Layer 4 of a small transformer language model trained on English Wikipedia (10 layers, counted from 0, width 128).
Take only the direct path to the model's output, skipping the later layers: a vector added to the residual stream pushes a token's score in proportion to its dot product with that token's output vector.

Output vectors of the tokens that the questions are about. A number n stands for n times 0.011.
"l": 5 -31 41 -30 30 -2 -6 15 -25 -26 -27 15 52 -9 31 27 17 8 -17 25 29 2 1 -20 -1 -15 0 -13 -17 23 -19 -34 -20 -8 -13 -24 -14 -7 20 -16 13 15 0 12 -17 16 -10 10 8 4 9 17 -36 -1 -8 -6 -6 -19 30 5 -24 -3 5 5 -3 14 -9 -6 29 8 16 16 -14 -6 -32 16 23 21 -32 -4 21 35 -53 3 -12 -7 9 -6 21 -23 29 -23 3 -20 23 -15 -2 6 -22 -5 -12 -25 -17 -20 4 -22 26 27 -21 -37 -6 3 29 -21 -22 -8 -19 10 19 24 21 -13 18 18 -7 -12 -40 42
"ast": -3 18 -2 21 28 0 -43 15 -20 19 -20 13 -18 26 -39 -9 21 17 -6 -25 20 12 -41 29 17 -7 12 21 34 -8 -39 0 -31 -56 -7 26 14 8 -59 -14 10 -3 -12 47 7 -16 -1 -13 -4 24 -39 48 -32 -12 -6 10 12 16 6 6 9 -22 -18 -13 -13 -13 13 10 16 6 -18 19 36 -33 23 -18 -29 -20 17 -22 -3 25 -26 5 22 16 -26 5 35 38 0 -15 35 26 -15 8 23 1 17 -8 -9 19 -31 -47 7 -17 18 2 -4 -1 25 -7 25 22 -4 -61 22 -40 -14 18 9 10 33 32 -25 -23 -30 38
" W": 0 17 -1 -19 -1 9 34 -26 23 8 7 -5 22 -23 -11 -13 -28 2 9 -18 15 9 22 12 -11 8 17 0 11 -4 3 2 6 -9 19 -7 2 -9 -17 -10 24 1 8 -21 7 4 13 -10 -15 8 -19 -15 19 -14 -3 3 -8 -3 -15 1 15 8 15 -4 6 -18 16 16 11 -4 10 -2 11 -9 3 15 -8 1 -10 -48 -12 -25 -10 -1 1 -11 1 1 -29 -12 9 3 8 -3 1 1 1 5 -3 4 19 15 -5 -3 -26 7 31 1 3 -12 0 1 -4 -9 26 25 26 -12 -13 16 -20 -11 -31 17 -8 14 0 5
"ate": 8 2 -28 22 64 -22 -7 -21 -8 2 -7 -30 4 18 -27 -5 31 -8 -15 42 -13 23 38 3 47 -44 22 13 -14 11 -26 10 -15 -13 -24 -1 3 18 -29 18 45 26 1 -1 2 29 33 10 -39 13 -34 23 -54 -39 -17 6 17 33 20 -20 21 12 -3 5 -21 42 28 14 -5 -19 41 -5 3 14 -1 -26 -37 9 0 1 7 3 -11 -1 -8 31 23 8 38 7 18 36 32 10 -24 14 -46 -14 25 23 -16 18 4 -2 -16 -15 59 -15 2 27 16 -32 -30 12 6 -9 6 0 -31 0 13 17 17 17 -4 -26 40 6
"c": 34 -15 9 5 -15 40 2 -5 16 6 3 -16 -8 17 40 35 3 2 31 16 2 -14 -18 2 3 -9 -4 12 -2 -13 -2 5 -27 12 -17 -4 32 -41 9 -4 -26 -32 -10 -18 -14 6 -4 11 26 -9 -26 31 -21 -15 6 -7 -29 -16 10 28 -15 0 39 20 -18 -24 23 6 23 11 19 -14 1 -6 24 19 -18 32 3 32 3 11 -25 21 14 -6 17 -4 24 -4 17 -7 -6 5 -14 23 -20 -1 5 9 -28 -20 -16 26 26 13 -50 20 8 -15 4 26 -3 -2 35 -65 24 20 1 -14 -7 13 4 18 21 18 -41 23
" as": -14 32 -23 5 -1 -11 20 -27 31 7 -5 -9 30 -12 8 -10 -25 8 19 -1 -29 36 -28 -35 1 -24 -30 -13 -8 -33 2 -36 -3 -21 13 0 9 -7 -3 6 -1 15 4 16 24 6 10 -6 -2 -13 9 -17 -5 9 -47 48 6 -7 -24 -21 1 10 -1 -9 -24 -15 10 33 -12 -4 1 0 -2 0 -2 6 -1 13 -13 3 18 39 9 16 -5 -2 7 8 -19 -13 7 -9 27 21 0 -12 26 8 12 2 9 -14 13 -22 19 -26 22 17 -18 6 -8 -27 9 3 -1 19 18 -11 -23 -26 -18 -8 2 4 20 -17 -23 3
"^": -22 4 14 -14 29 11 31 -14 -10 1 43 6 -9 23 -16 -29 -25 3 8 -54 12 -1 -12 -12 30 1 -32 -9 18 -18 -8 -21 -11 22 -13 2 17 12 24 46 -9 -3 -3 -13 16 -24 14 -11 -9 -6 -6 1 -35 16 6 15 -2 30 12 -7 6 -5 -14 -14 20 -6 5 6 -19 -17 -21 10 -18 17 13 -32 -1 -5 35 -17 -11 17 18 -23 3 5 -5 15 -10 32 -26 -13 20 -1 4 -8 -51 -11 -33 -19 6 -39 6 6 15 -18 18 -30 27 -9 10 8 18 33 0 7 -28 -23 -19 23 -22 -1 -23 -38 24 4 -56 15
"ment": -23 2 -19 -31 -13 2 91 -8 2 -8 -26 -14 18 8 48 -15 -4 1 -11 -14 -5 35 11 -11 -6 25 -19 -2 11 -16 -16 -15 -33 -34 -38 19 -7 10 -41 10 -60 39 -19 8 23 1 9 -2 -7 13 -16 -31 -16 26 -11 -5 -44 5 25 -32 4 19 18 33 -5 -16 -24 31 -3 -10 25 22 -53 0 -26 -58 7 27 19 -59 13 9 19 55 -4 24 -26 11 44 -7 0 -1 29 27 -3 30 -16 -23 -37 -22 4 -2 32 -66 -21 51 -14 -30 1 26 4 -37 -16 41 -16 -37 3 12 -8 -5 -13 40 22 3 6 -65 8 12
"qu": -1 -8 3 -4 -24 -22 19 -14 23 26 8 -9 18 34 -13 51 -3 -12 50 -10 -6 5 -11 5 21 -1 34 0 16 16 -36 6 -30 -7 -30 33 19 -55 7 57 -5 2 9 24 -17 -40 -12 10 2 32 23 -5 19 25 20 2 -10 2 29 39 -4 13 31 -20 -17 -5 -1 17 10 -35 3 7 -41 -24 13 -2 -55 -11 13 9 2 -6 18 54 22 39 -9 6 11 24 -20 34 4 11 11 -22 4 -17 -9 49 19 -16 -31 21 17 -8 -47 33 6 -25 -8 26 15 -9 -35 -39 -3 5 19 12 -9 15 12 3 16 -3 -38 35
"]": 24 12 -14 13 57 37 40 17 45 4 16 7 10 21 -10 -28 -43 23 14 -13 -9 20 -26 -15 -6 -26 -7 -25 -20 -44 1 -33 -21 -19 0 74 -11 8 -12 -2 4 12 -3 18 -41 4 -3 19 -18 7 -3 4 -46 33 22 9 27 -6 15 -66 25 -21 41 -12 -54 17 43 24 40 -52 1 6 -44 22 6 -51 -16 5 55 18 -7 -2 3 -33 21 -7 9 15 16 47 -1 3 45 8 11 14 2 60 -31 8 36 5 10 -20 20 -37 42 -14 17 -37 55 -35 27 21 -11 14 40 -7 -58 40 -27 34 -3 10 -30 22 15 35

Output weights of attention head 0. The head adds the sum of these rows, row i times number i of z. A number n stands for n times 0.0032.
o0: 10 -52 -13 22 -16 5 27 26 -2 28 9 -7 24 8 -21 1 -37 -5 -8 -13 16 -16 -8 -23 -17 -30 -18 17 -39 -26 -1 27 -53 11 -17 16 -14 -8 -29 31 41 6 17 -3 -11 -3 -12 21 -27 -40 16 -5 22 -57 3 -30 44 11 -12 17 32 6 -13 5 43 -41 -46 -16 -5 24 -4 67 28 -9 -25 9 4 -5 10 -29 29 22 -13 -44 46 -11 24 55 19 -6 -1 -1 -41 -12 31 -5 8 -2 18 6 -25 -28 -54 -25 -4 -10 -17 -12 12 34 -11 22 -5 -9 -52 -26 40 -4 10 -30 -4 -7 -6 9 -26 -23 31 -45
o1: -21 39 19 48 -17 4 -36 -24 -8 -8 -7 -29 1 8 16 10 13 -6 1 6 23 -24 21 10 24 35 -14 32 8 -17 13 -16 24 38 10 17 8 -28 46 -12 12 2 -13 15 -28 0 20 26 -31 17 49 25 -1 6 23 -25 -4 -4 10 -3 -62 -13 -20 21 -7 -49 18 -24 9 -17 -14 5 7 -22 -15 9 29 -66 23 6 -41 32 -36 -27 18 12 -13 14 23 -10 -1 33 -36 -19 27 2 31 -5 -4 18 -45 13 -2 -36 -28 -6 -7 7 -55 4 -43 28 -14 -29 10 19 -6 74 -20 28 -17 -13 20 -33 -17 24 60 -35
o2: -15 -38 -2 -41 9 -41 2 -46 32 37 27 -33 -23 -26 -6 -4 -36 10 9 35 36 7 26 -27 -24 -35 34 34 14 14 21 51 15 -16 -22 34 28 23 9 -14 -1 0 -11 6 12 -7 -6 13 -25 20 -38 -39 -32 21 -20 1 14 15 -48 50 -25 -34 -37 11 8 1 18 8 22 -1 -39 -31 10 25 32 -16 -2 0 2 1 -18 -2 -23 50 1 -30 -31 -8 -25 21 16 -13 1 14 18 31 11 -28 28 21 -2 17 27 -30 -9 11 24 55 -8 -20 43 2 17 15 -6 -2 -24 -6 45 35 7 -16 -14 -1 -25 43 -49 -12
o3: 10 3 9 14 28 54 -26 -7 -13 -12 5 -24 3 24 -17 8 -27 -23 -12 35 -1 11 -29 -39 41 65 -33 -10 39 -37 9 -10 26 -9 -38 2 13 -19 52 48 -33 -3 -34 0 34 2 22 -13 13 26 49 -14 26 4 -3 -7 -1 36 -4 -15 -57 -8 -4 28 13 -4 -9 -41 34 -27 -6 -16 9 14 46 12 11 25 -9 15 -9 -55 -18 -41 -6 -19 -1 -24 -4 -31 22 15 11 -41 5 -23 -2 -6 16 14 42 -13 -10 -15 -44 37 36 3 7 -8 12 -18 37 44 7 -35 40 10 1 -54 47 -21 27 5 6 -36 20 -8
o4: 25 -14 25 -45 -20 10 2 -2 -10 13 29 14 23 25 -16 13 36 3 -13 22 26 -63 -35 -64 15 30 2 35 29 28 -26 12 1 14 27 1 -14 -58 -4 10 30 21 13 -15 -20 -26 12 11 -44 2 19 9 18 -12 18 -45 8 -54 -4 -4 -34 15 32 23 17 24 42 -30 -10 9 -2 29 -24 -43 -19 25 -22 -5 32 -24 -7 -7 -13 13 -11 14 17 -6 21 -12 51 -48 -29 -11 50 35 17 -2 50 15 -15 -19 -46 32 -7 6 9 -13 12 -5 -19 28 -16 29 -19 -3 -23 21 49 -11 30 56 -8 -2 3 32 76 -7
o5: 15 -21 -16 15 -28 -39 -12 0 32 13 41 -6 2 23 3 -24 14 -27 12 16 -11 -1 32 -10 10 -15 13 -20 31 24 38 -2 6 -17 16 34 41 -18 10 -31 45 11 -16 -26 28 -12 5 5 -35 15 8 7 -7 -8 36 19 13 30 -8 20 -41 -6 19 41 35 -1 12 12 -9 -31 -47 4 22 12 31 12 0 -1 20 -19 -9 24 -22 29 22 -12 -7 -29 10 58 19 -4 14 9 -21 16 3 4 24 7 -17 -30 -21 37 -37 -26 -28 34 14 67 48 11 24 19 1 7 10 24 22 7 36 11 19 26 20 30 10 -13
o6: -21 7 9 -6 -13 19 -17 19 -19 31 8 -8 12 14 2 -18 13 -12 -5 16 -14 -13 -17 9 -2 33 16 -2 -10 -44 42 -5 -31 -25 21 29 0 -7 7 36 -3 9 -22 2 3 4 -15 21 25 -7 7 -15 9 7 16 5 -44 -6 9 -24 -6 50 13 9 -11 37 -5 -10 33 -25 -38 10 20 20 -28 -31 15 -8 -23 -7 0 -38 29 46 1 -37 -7 46 6 6 18 0 19 -36 11 51 -5 1 -17 -15 13 -46 54 41 11 8 -16 19 -5 -34 4 -33 -49 14 22 38 -14 25 -6 45 -20 -25 6 4 35 27 33 -3
o7: 33 11 25 -2 -5 22 72 19 -18 -4 57 -15 -32 1 15 -14 -44 -19 7 18 23 -48 2 27 12 38 28 -5 -67 14 -12 -31 21 -1 17 18 -4 -42 -7 -6 35 32 -10 9 2 16 -12 -7 -34 -8 47 48 -8 -31 -15 14 5 20 -21 6 -12 -38 24 -11 39 -23 1 4 46 -33 -40 -15 -28 -3 -16 19 23 -54 24 44 -15 -18 -22 -6 -4 -9 -28 69 -51 -23 16 -41 -55 -16 -17 -2 21 -5 37 30 13 16 7 -33 2 -2 19 19 -13 -11 39 23 -19 7 -3 7 22 -5 -27 25 22 12 3 38 -10 34 17 23
o8: -25 -3 18 -24 -26 33 -17 -59 36 13 8 -9 10 20 -8 25 1 13 22 21 -20 -18 46 -8 -12 25 -21 5 -10 8 -24 6 48 36 -8 13 7 18 7 -17 9 -7 -30 42 42 28 8 -25 16 6 -2 78 -46 -7 40 9 -7 20 -48 -18 -1 -36 -14 -40 -26 31 -5 -6 -31 30 19 -37 40 4 47 1 17 -7 -9 1 -4 -1 3 30 62 7 38 0 -13 -37 11 15 -33 -46 -4 -10 33 -15 -5 -18 4 29 37 42 5 -8 -47 -6 8 53 -8 -43 22 14 -89 24 -31 16 24 -23 -22 -24 56 -25 -24 -65 -45 19
o9: -3 -13 10 36 11 54 26 -2 -24 -12 20 4 -6 -28 -24 -36 -19 -22 21 -7 7 30 -11 -6 -4 13 10 -13 -2 -18 -42 21 -17 3 6 -20 24 -2 40 -3 28 21 -16 -22 21 20 -21 3 15 -30 2 36 30 -16 2 -32 18 23 18 -1 12 14 4 13 -24 8 -32 5 -15 -8 14 -36 11 -32 -16 12 23 12 6 -16 -7 -15 2 -44 6 36 -3 -8 -6 45 4 62 2 -6 -30 -21 5 -20 4 -12 -17 4 -16 -36 -45 -1 -45 -50 29 1 46 -30 -18 23 1 31 25 -7 37 11 -9 12 -14 8 -51 46 -25 14
o10: -4 14 -31 14 -25 -2 -26 3 10 15 -43 7 61 -42 -27 15 0 22 29 -10 -15 4 19 -24 -43 8 -5 -23 -14 -16 -7 29 -17 2 -16 -16 -25 -41 -10 20 7 28 -3 -15 -49 4 11 -20 20 -10 -16 34 16 -21 25 -6 -7 11 -16 -4 -5 -8 33 -11 -26 -59 -46 -59 12 49 15 19 31 8 -17 -47 38 11 30 33 -14 23 -53 1 -10 -40 -31 29 -21 10 24 -67 -38 -5 1 -4 -24 10 -35 31 -28 -18 -20 27 -5 -48 6 -32 18 2 26 -20 -13 32 -47 -8 15 -39 36 8 10 39 51 14 -5 -7 40 -11
o11: 8 2 -34 8 29 -9 -24 -7 -16 -42 6 56 -23 19 14 -18 -5 37 1 11 20 -1 9 -42 48 28 33 -3 -37 -28 4 -68 21 39 4 -10 4 -43 -18 7 23 1 9 -10 14 -18 45 14 -41 3 40 -21 11 16 45 50 -21 -29 16 24 39 -13 4 17 38 -26 6 34 -20 41 41 -3 47 30 -16 24 -3 3 -28 -16 -29 18 -13 -23 -7 16 32 -34 17 -43 4 -16 0 -2 -21 -1 -5 28 22 7 -2 1 15 -3 4 16 3 1 -17 -40 21 -66 20 25 9 -15 -34 -59 -17 -7 -35 -26 -6 15 43 -2 22 -13
o12: -22 -10 47 -9 -2 -3 -32 23 -13 3 -7 12 -24 21 45 17 44 -1 -13 -36 28 -3 38 15 -31 28 -29 16 16 38 -48 38 -61 6 5 45 11 8 69 23 -38 17 3 -13 -19 -10 22 14 13 55 -4 -21 6 -33 -13 -8 -14 -2 -5 0 8 16 17 10 -15 -5 -3 -37 13 -12 -37 5 20 18 -2 0 32 5 -22 -12 11 -58 -24 2 -42 18 -31 -43 29 -12 2 -2 9 -15 -15 6 -11 -10 4 22 2 23 -37 -21 28 -43 -8 17 18 5 -3 -2 -8 -20 -17 -27 54 26 -5 -24 19 35 2 -26 4 -3 7 -5
o13: 18 -25 36 21 -45 -41 -6 3 -43 -17 -3 13 -18 -10 15 24 16 -9 8 4 23 27 11 2 30 -43 59 19 0 29 -50 -6 30 5 -15 3 -15 -39 -38 -5 -11 -25 -13 -7 45 -16 -31 49 -12 -5 -19 2 10 11 45 8 12 26 -33 13 27 69 36 31 3 3 -48 -25 20 -11 -2 23 -11 -14 -29 0 21 -13 -9 -44 9 30 -2 27 -14 16 -7 22 -19 34 -35 -12 -20 3 5 19 -5 9 -16 6 -24 21 15 -24 -28 -7 -8 -51 -6 17 -29 4 16 13 23 26 18 5 5 4 22 5 -7 -25 -41 6 34 -23
o14: -16 1 -11 -4 9 28 19 -8 24 -5 3 -30 -8 21 -48 -11 -30 35 32 -6 51 -37 6 -14 -27 8 -61 20 25 8 -8 -29 -28 -12 2 -20 41 15 6 8 60 27 -18 9 31 -16 44 60 13 -26 4 29 5 1 -20 5 -15 -7 0 -6 21 -6 38 -9 25 -29 21 -2 2 -3 30 -29 12 -6 15 -13 20 16 -34 7 -42 -14 2 -31 15 -18 -26 -18 -44 12 27 -51 15 8 -22 5 20 -15 14 -15 8 15 -34 16 22 -16 9 26 30 -20 45 59 37 43 0 1 -20 -40 -5 5 -6 29 -40 -10 -17 28 -36 -8
o15: 43 16 -37 -1 -26 -6 -6 -34 2 -17 13 -6 -13 42 9 6 -5 4 43 -29 11 -47 -23 -9 -35 -11 -43 -44 5 25 2 -15 38 -1 -4 -19 0 8 -36 -6 45 -29 -29 -18 -1 -15 -17 -59 -23 -44 -25 17 27 6 -43 -22 17 19 9 -34 -10 -11 21 -25 36 3 6 11 18 -14 4 10 19 10 -2 28 9 9 -25 14 23 7 -22 -21 -13 -22 -22 -3 -11 -38 -21 -21 34 8 3 26 8 -22 12 32 3 29 9 -8 -16 19 15 -16 -17 14 -15 -15 -52 0 34 -38 -13 -6 10 -18 34 8 19 -37 9 39 -15 23
o16: 7 2 9 -20 -6 13 -24 -34 9 2 13 2 -6 49 11 36 27 16 37 0 9 10 11 26 -29 23 47 -26 -6 -15 -17 -61 17 5 29 7 28 7 2 -27 -18 13 -24 7 32 19 -31 28 2 24 1 27 1 11 -14 -32 15 -26 34 -5 -39 9 -56 -25 -2 -29 11 -51 -20 28 7 1 0 -9 9 -76 -17 -9 10 14 12 62 -10 31 4 12 -29 -29 -18 19 -44 -35 6 5 55 23 23 13 -12 -10 0 0 14 -17 8 -14 4 -19 -5 -34 -4 27 3 33 -12 11 69 42 17 3 -1 9 12 -12 -43 -16 -45 20
o17: 10 11 -63 25 -45 25 30 11 17 18 0 -32 -11 4 -14 46 33 28 -9 9 -22 -9 11 10 -35 -10 -17 12 29 -30 27 -2 10 2 6 36 -19 -4 -9 -11 45 -6 51 -11 1 -14 45 26 -39 2 -21 34 14 -7 28 -20 47 -46 22 -27 15 23 -29 21 40 -18 28 -38 -8 -18 -20 -27 9 -14 -23 -20 4 15 33 1 -28 11 -16 -5 -2 -45 -9 -3 2 -50 -49 -25 -7 -22 2 21 -9 10 8 54 29 10 -13 -6 -38 19 33 -10 -3 -10 -10 30 3 -21 9 15 31 -39 -26 0 35 36 -14 10 -62 -11 14 -7
o18: -12 13 17 -47 0 -23 21 29 -14 -27 -5 -53 2 18 25 -29 -6 -13 -32 -3 30 11 -28 6 4 -4 15 -5 11 -23 -11 -25 58 13 -12 -11 6 -42 35 -5 18 -32 -3 -27 26 -37 34 7 41 14 3 40 -18 48 26 -27 15 32 1 -18 19 13 36 10 12 -3 -21 0 -42 -29 39 -32 -50 -62 8 15 -2 -3 -1 1 -13 -13 -29 40 0 29 6 5 -11 -13 -22 -4 -6 -57 22 26 16 55 29 22 -1 31 22 13 -3 3 -15 -54 27 -18 1 25 3 6 -2 -6 29 -9 -19 -34 4 -27 14 -1 -33 -10 20 11
o19: 20 18 38 -4 3 27 43 -12 -19 -4 15 3 -46 54 6 -14 22 -9 3 -20 -10 8 7 -15 21 10 -23 94 40 -51 -34 -21 -19 54 -4 -5 22 -38 3 -22 0 9 -49 2 8 11 17 14 38 -5 -8 25 22 -6 -15 -3 -15 37 -7 3 -41 38 -6 13 -4 10 5 -47 0 33 -5 3 47 3 -28 -41 -32 -25 -10 41 -8 0 -14 18 2 5 73 -7 -4 30 22 7 -59 -60 -7 31 11 15 22 -10 -12 11 32 24 -24 37 40 -19 36 -29 38 -4 -2 -1 24 16 5 -33 -18 -6 -28 22 4 1 -17 8 36 -4
o20: -3 -37 -38 43 -17 25 56 21 -34 -1 44 9 18 12 -3 -9 -1 17 45 7 23 4 -14 -20 34 20 -46 4 -39 6 19 1 15 -10 -4 0 22 57 9 15 -4 41 4 -14 -11 -2 27 15 33 21 44 -21 -27 -4 -24 -29 15 47 -44 1 -52 32 -7 -11 3 15 19 -9 29 -8 -13 26 12 59 11 -12 48 39 -15 -6 21 -18 30 9 -13 -31 12 79 17 -34 -26 -6 22 4 -11 2 -20 -33 -23 -6 -17 -24 -20 -2 -17 22 -23 -6 -45 -4 23 -40 16 -6 23 -73 16 -46 -2 -32 9 -22 20 21 -27 40 -20 -46
o21: 4 55 -19 3 -19 27 22 20 22 27 34 -24 16 -32 -10 -1 -22 1 -13 20 32 13 -28 -16 7 -10 38 4 18 -39 63 36 55 -14 -7 28 27 47 30 -9 24 -16 31 -18 36 1 8 35 -4 14 -21 34 -55 1 -3 -25 -6 -12 -35 -21 -12 -1 18 8 -31 31 -46 47 24 -15 1 13 -24 13 -18 16 -6 19 42 -2 11 48 2 9 -41 -10 40 20 -33 -19 68 43 20 -1 -49 16 25 -2 16 -37 11 3 -32 13 -38 11 -45 24 14 29 7 33 12 -16 -39 13 -24 23 -24 -7 -8 -6 0 7 -10 -3 -3 -41
o22: -4 -34 -46 45 2 51 -32 -29 -45 -21 -22 -15 -17 8 -79 -40 -6 -26 -15 22 -31 7 8 17 23 -29 1 -11 3 22 27 -34 49 16 23 21 5 -35 39 20 12 20 0 -4 -10 -2 15 3 -51 83 -1 27 25 24 -14 -28 17 16 14 16 42 18 25 30 36 3 67 8 -3 3 -1 0 9 45 0 -14 -15 -33 -19 15 8 -18 -6 -2 0 -21 -9 -45 -34 -3 -34 -23 -48 -10 20 52 4 -30 16 25 -32 4 0 6 16 -30 13 23 40 -53 25 5 18 12 -12 24 -4 16 -25 -31 5 4 24 2 -15 6 18 -25
o23: -6 -33 9 41 18 45 -3 36 -22 -15 -7 -11 46 4 6 -20 -16 -2 22 58 -21 10 -41 -3 7 6 -5 37 -11 -4 37 8 -15 12 -13 -3 -27 11 12 29 5 -3 -14 24 37 20 15 -19 -18 9 -2 8 -5 -27 -15 -4 -12 -10 -2 36 -23 16 -8 8 22 -29 -7 20 43 20 -4 -25 -41 31 5 7 -34 -5 19 29 11 26 15 -13 13 -22 -12 22 24 2 -25 23 38 45 4 1 6 -27 -9 3 -1 19 -8 -5 41 -5 16 20 -41 48 3 -29 42 -10 10 -40 -18 12 10 29 -36 19 -17 -52 -3 -23 20 -32
o24: -15 6 33 19 -8 41 -28 -29 13 -44 20 42 35 18 4 -14 -37 1 -43 1 4 12 -50 22 47 -28 10 -9 21 5 -20 -1 -39 20 21 -24 2 3 46 1 11 -54 1 2 -15 57 8 6 -32 26 37 -27 23 -10 5 4 -11 -22 4 -28 25 13 16 -16 -6 43 22 34 8 -33 -19 -9 12 22 -25 0 26 -1 6 -1 9 -16 4 -10 14 -19 -24 -5 23 -46 -9 -30 -2 5 -2 15 -10 0 -2 23 9 -9 23 -12 25 0 -46 -17 -33 4 -12 27 -16 40 -2 6 0 -20 8 -34 6 1 4 -18 -11 40 8 19
o25: -2 32 7 -3 19 -9 17 -20 7 -44 -2 -4 -6 47 50 22 -24 9 -41 6 14 12 -51 -16 -46 0 6 9 1 -15 -39 6 28 9 -7 27 28 19 -19 11 19 -25 -15 10 18 42 -5 -14 -18 7 17 22 -28 4 -25 -1 21 38 12 -28 27 -4 -55 6 -24 -18 -1 -11 -33 -58 -28 6 19 -20 -29 9 -3 12 -15 -11 -14 23 8 -37 15 -6 11 -11 -28 -58 -9 -5 -26 13 3 -53 -6 -17 22 14 16 16 -19 8 -16 -7 51 -41 -13 36 -20 9 0 5 -10 -10 89 -28 -3 19 -30 -20 -20 -14 -27 5 8 -10
o26: 10 -27 -8 39 62 16 0 -40 53 5 12 34 -14 37 59 32 -6 -7 61 -13 -26 54 -26 4 -40 6 42 28 30 10 -2 -23 34 16 23 1 -7 9 -8 -45 -3 -17 -2 10 -18 47 -12 15 -24 -46 -5 -15 -49 -59 2 30 46 7 -39 31 -23 -28 -58 25 11 -12 37 -2 -14 11 38 45 0 -1 -2 -9 34 -17 23 38 7 37 9 -1 -20 -38 0 0 18 12 -6 -4 13 30 -3 19 -30 -28 20 -1 -7 -43 0 10 19 -13 -14 -5 59 -8 2 -20 10 -1 43 -15 11 2 -18 -13 -25 8 -13 35 10 -4 17 -10
o27: -6 2 -23 -14 -28 -54 -4 9 11 22 -8 -7 -3 -28 9 14 1 -1 35 16 1 8 9 -70 1 9 -18 -64 -28 -29 -9 11 18 -37 41 -27 14 -8 22 -2 -6 -28 27 -5 -57 -6 6 -8 0 29 -7 -13 7 14 11 16 15 -34 20 -84 19 18 14 -64 46 6 17 -5 -2 11 48 1 -20 -3 -7 -5 27 2 24 18 -25 2 11 -12 1 16 -19 18 31 25 9 -6 -35 -7 -29 25 21 2 6 9 -15 9 13 -19 32 3 31 31 -4 -11 -7 -12 -17 -39 23 -41 14 22 -4 -28 14 -14 -11 1 -3 1 -36 -48
o28: -26 8 -15 8 -36 -12 -9 24 -21 -2 5 -46 5 40 -27 22 22 28 -3 -16 33 -13 -7 9 -20 39 10 -5 5 89 -1 -12 21 73 -27 -4 23 -17 -7 8 -14 8 -6 -16 -1 12 -35 -3 -36 34 2 6 18 -24 11 4 14 38 -16 5 -8 7 -9 -18 11 60 -22 -62 9 8 32 25 24 42 -27 5 23 -33 14 -10 -14 -24 -20 -1 -30 4 -47 53 -9 11 22 -3 4 21 -1 22 7 14 41 -37 5 36 -18 31 -30 13 54 -18 -37 -47 20 -4 7 36 -7 -13 4 -9 -28 10 19 16 -28 -28 -26 16 17 34
o29: 25 2 22 25 -45 -24 70 -8 21 9 24 13 24 -26 9 -16 -17 -5 -20 -5 4 -23 4 27 22 37 -3 14 73 -28 19 8 -29 33 -41 19 12 -25 -15 7 -22 28 -27 20 -23 -38 20 -14 -9 -26 -7 -33 -23 9 -7 38 -13 -25 4 -16 -20 10 -23 7 10 -15 26 -8 -28 -18 35 3 9 14 4 28 -18 -32 -23 -6 -11 -35 16 2 6 -39 -24 27 8 -23 55 -5 10 -15 -21 13 19 -20 3 10 37 42 -2 -9 -43 10 18 9 -10 -1 12 42 -13 -11 3 37 -17 -53 2 33 41 -45 -1 -29 17 59 43 -53
o30: -24 9 30 50 -9 18 9 -39 -27 23 -16 21 -11 -15 -19 0 -33 -33 16 -19 -15 -2 12 12 -5 -15 66 -33 -13 -39 -16 -20 24 -2 14 -34 27 21 11 8 31 -14 -65 -4 13 -12 3 4 18 -1 29 21 22 -44 2 15 9 50 -13 -20 36 5 -15 -54 -7 -20 -6 -57 37 -2 34 16 17 -21 -12 18 13 -17 -13 -10 -22 12 7 -7 -2 19 -30 -26 -3 18 -8 4 23 23 -11 -17 -5 21 4 3 24 -17 24 10 -23 33 13 -7 -15 36 -15 -6 -21 -19 -43 -23 19 -5 6 56 -25 9 39 6 11 -12 -35 31
o31: 50 -17 -19 -17 -35 7 6 5 31 -76 -8 37 4 40 38 24 -20 -5 -22 -22 0 -33 0 -12 12 -5 31 45 -5 1 14 14 -59 19 51 -15 -23 30 29 -17 -40 -19 -21 59 -12 0 63 4 6 -2 -27 41 -3 7 59 -37 -7 17 -5 42 -33 27 -7 -31 35 8 35 -54 0 -21 -8 55 -15 -29 16 19 8 -55 9 5 -11 8 -6 6 8 -37 4 -41 29 -4 5 17 -4 -9 15 -15 -32 -11 21 -19 6 -2 -42 16 -9 11 -1 -4 -1 -46 -7 13 -26 -24 7 -30 -29 7 -30 43 31 10 -18 -2 -35 27 61 -31

Each question shows a token from some text and the vector z that the head gathered there. A number n stands for n times 0.026.

"ia": 17 6 9 -4 -8 2 -3 -5 6 12 -15 18 10 27 -16 16 -9 32 -25 -41 -17 8 -7 6 29 -8 -5 1 12 13 9 -13
Which three tokens does it push up most, strongest first? " W", "ate", " as"

"ol": -22 -7 12 -22 -17 -4 -10 -24 28 30 12 8 -9 20 11 14 -29 8 -12 -7 1 12 30 -13 -4 6 -3 12 18 2 -6 -12
Which three tokens does it push up most, strongest first? "ate", " W", " as"

"an": 12 20 16 11 -22 -19 21 9 41 14 38 10 -33 -4 -8 -3 -4 3 -13 -7 -28 -4 -13 -34 -45 2 -6 0 4 4 -12 21
Which two tokens does it push up most, strongest first? " W", "l"

"ell": 39 -53 4 -3 -14 -41 11 -2 -5 18 -22 2 7 -46 -6 13 38 -36 0 19 8 -20 -1 14 -2 9 32 1 -11 -10 17 18
Pushed up most: "^"

",": -12 -32 7 -18 35 -21 6 29 0 -16 -1 -4 -2 25 16 22 -7 25 40 -15 40 -20 -8 0 -16 3 -2 -20 -18 2 27 1
Which three tokens does it push up most, strongest first? " W", "ment", "qu"

"s": -2 1 25 -14 4 31 12 -11 -33 7 22 -24 33 -5 -21 -15 10 -16 -5 52 22 -35 -22 -14 -25 55 45 -26 35 2 -13 17
Pushed up most: "ast"

" and": -16 -10 12 3 -17 15 -6 -10 4 2 5 10 -6 5 -24 -2 14 -14 -7 -12 9 13 5 -1 -5 11 1 0 -10 -11 13 -30
Which two tokens does it push up most, strongest first? " as", "ment"

"o": 4 27 4 -8 5 -9 38 -17 -30 -21 -34 7 30 12 21 22 1 49 4 19 43 -25 -24 39 -27 30 93 -9 -15 -16 -16 59
Which two tokens does it push up most, strongest first? "c", "]"

" in": 13 -19 3 -9 -6 2 23 -15 -2 -19 -2 1 -18 -6 8 -9 -1 -28 6 -19 -12 7 -29 3 -38 27 -3 -2 -25 -35 -11 -10
Which two tokens does it push up most, strongest first? " as", "ment"

"y": -9 18 -4 -5 -19 13 1 -22 4 9 17 -12 -7 -15 -11 -5 8 19 -4 11 -4 -13 3 -2 -15 10 -8 -16 24 8 1 2
Pushed up most: "ast"

"ing": 11 14 17 30 10 18 20 14 5 -8 -15 14 -8 -10 -4 12 7 -3 14 -15 -12 16 -19 7 -25 11 16 -12 0 -23 -31 -17
Pushed down most: "^"

" ": -3 -2 13 0 3 5 -9 -9 2 -5 -5 -2 5 -6 -4 0 2 -4 -2 -3 -6 3 -4 -5 2 7 9 -2 -11 -9 2 -13
Which two tokens does it push up most, strongest first? " as", "ast"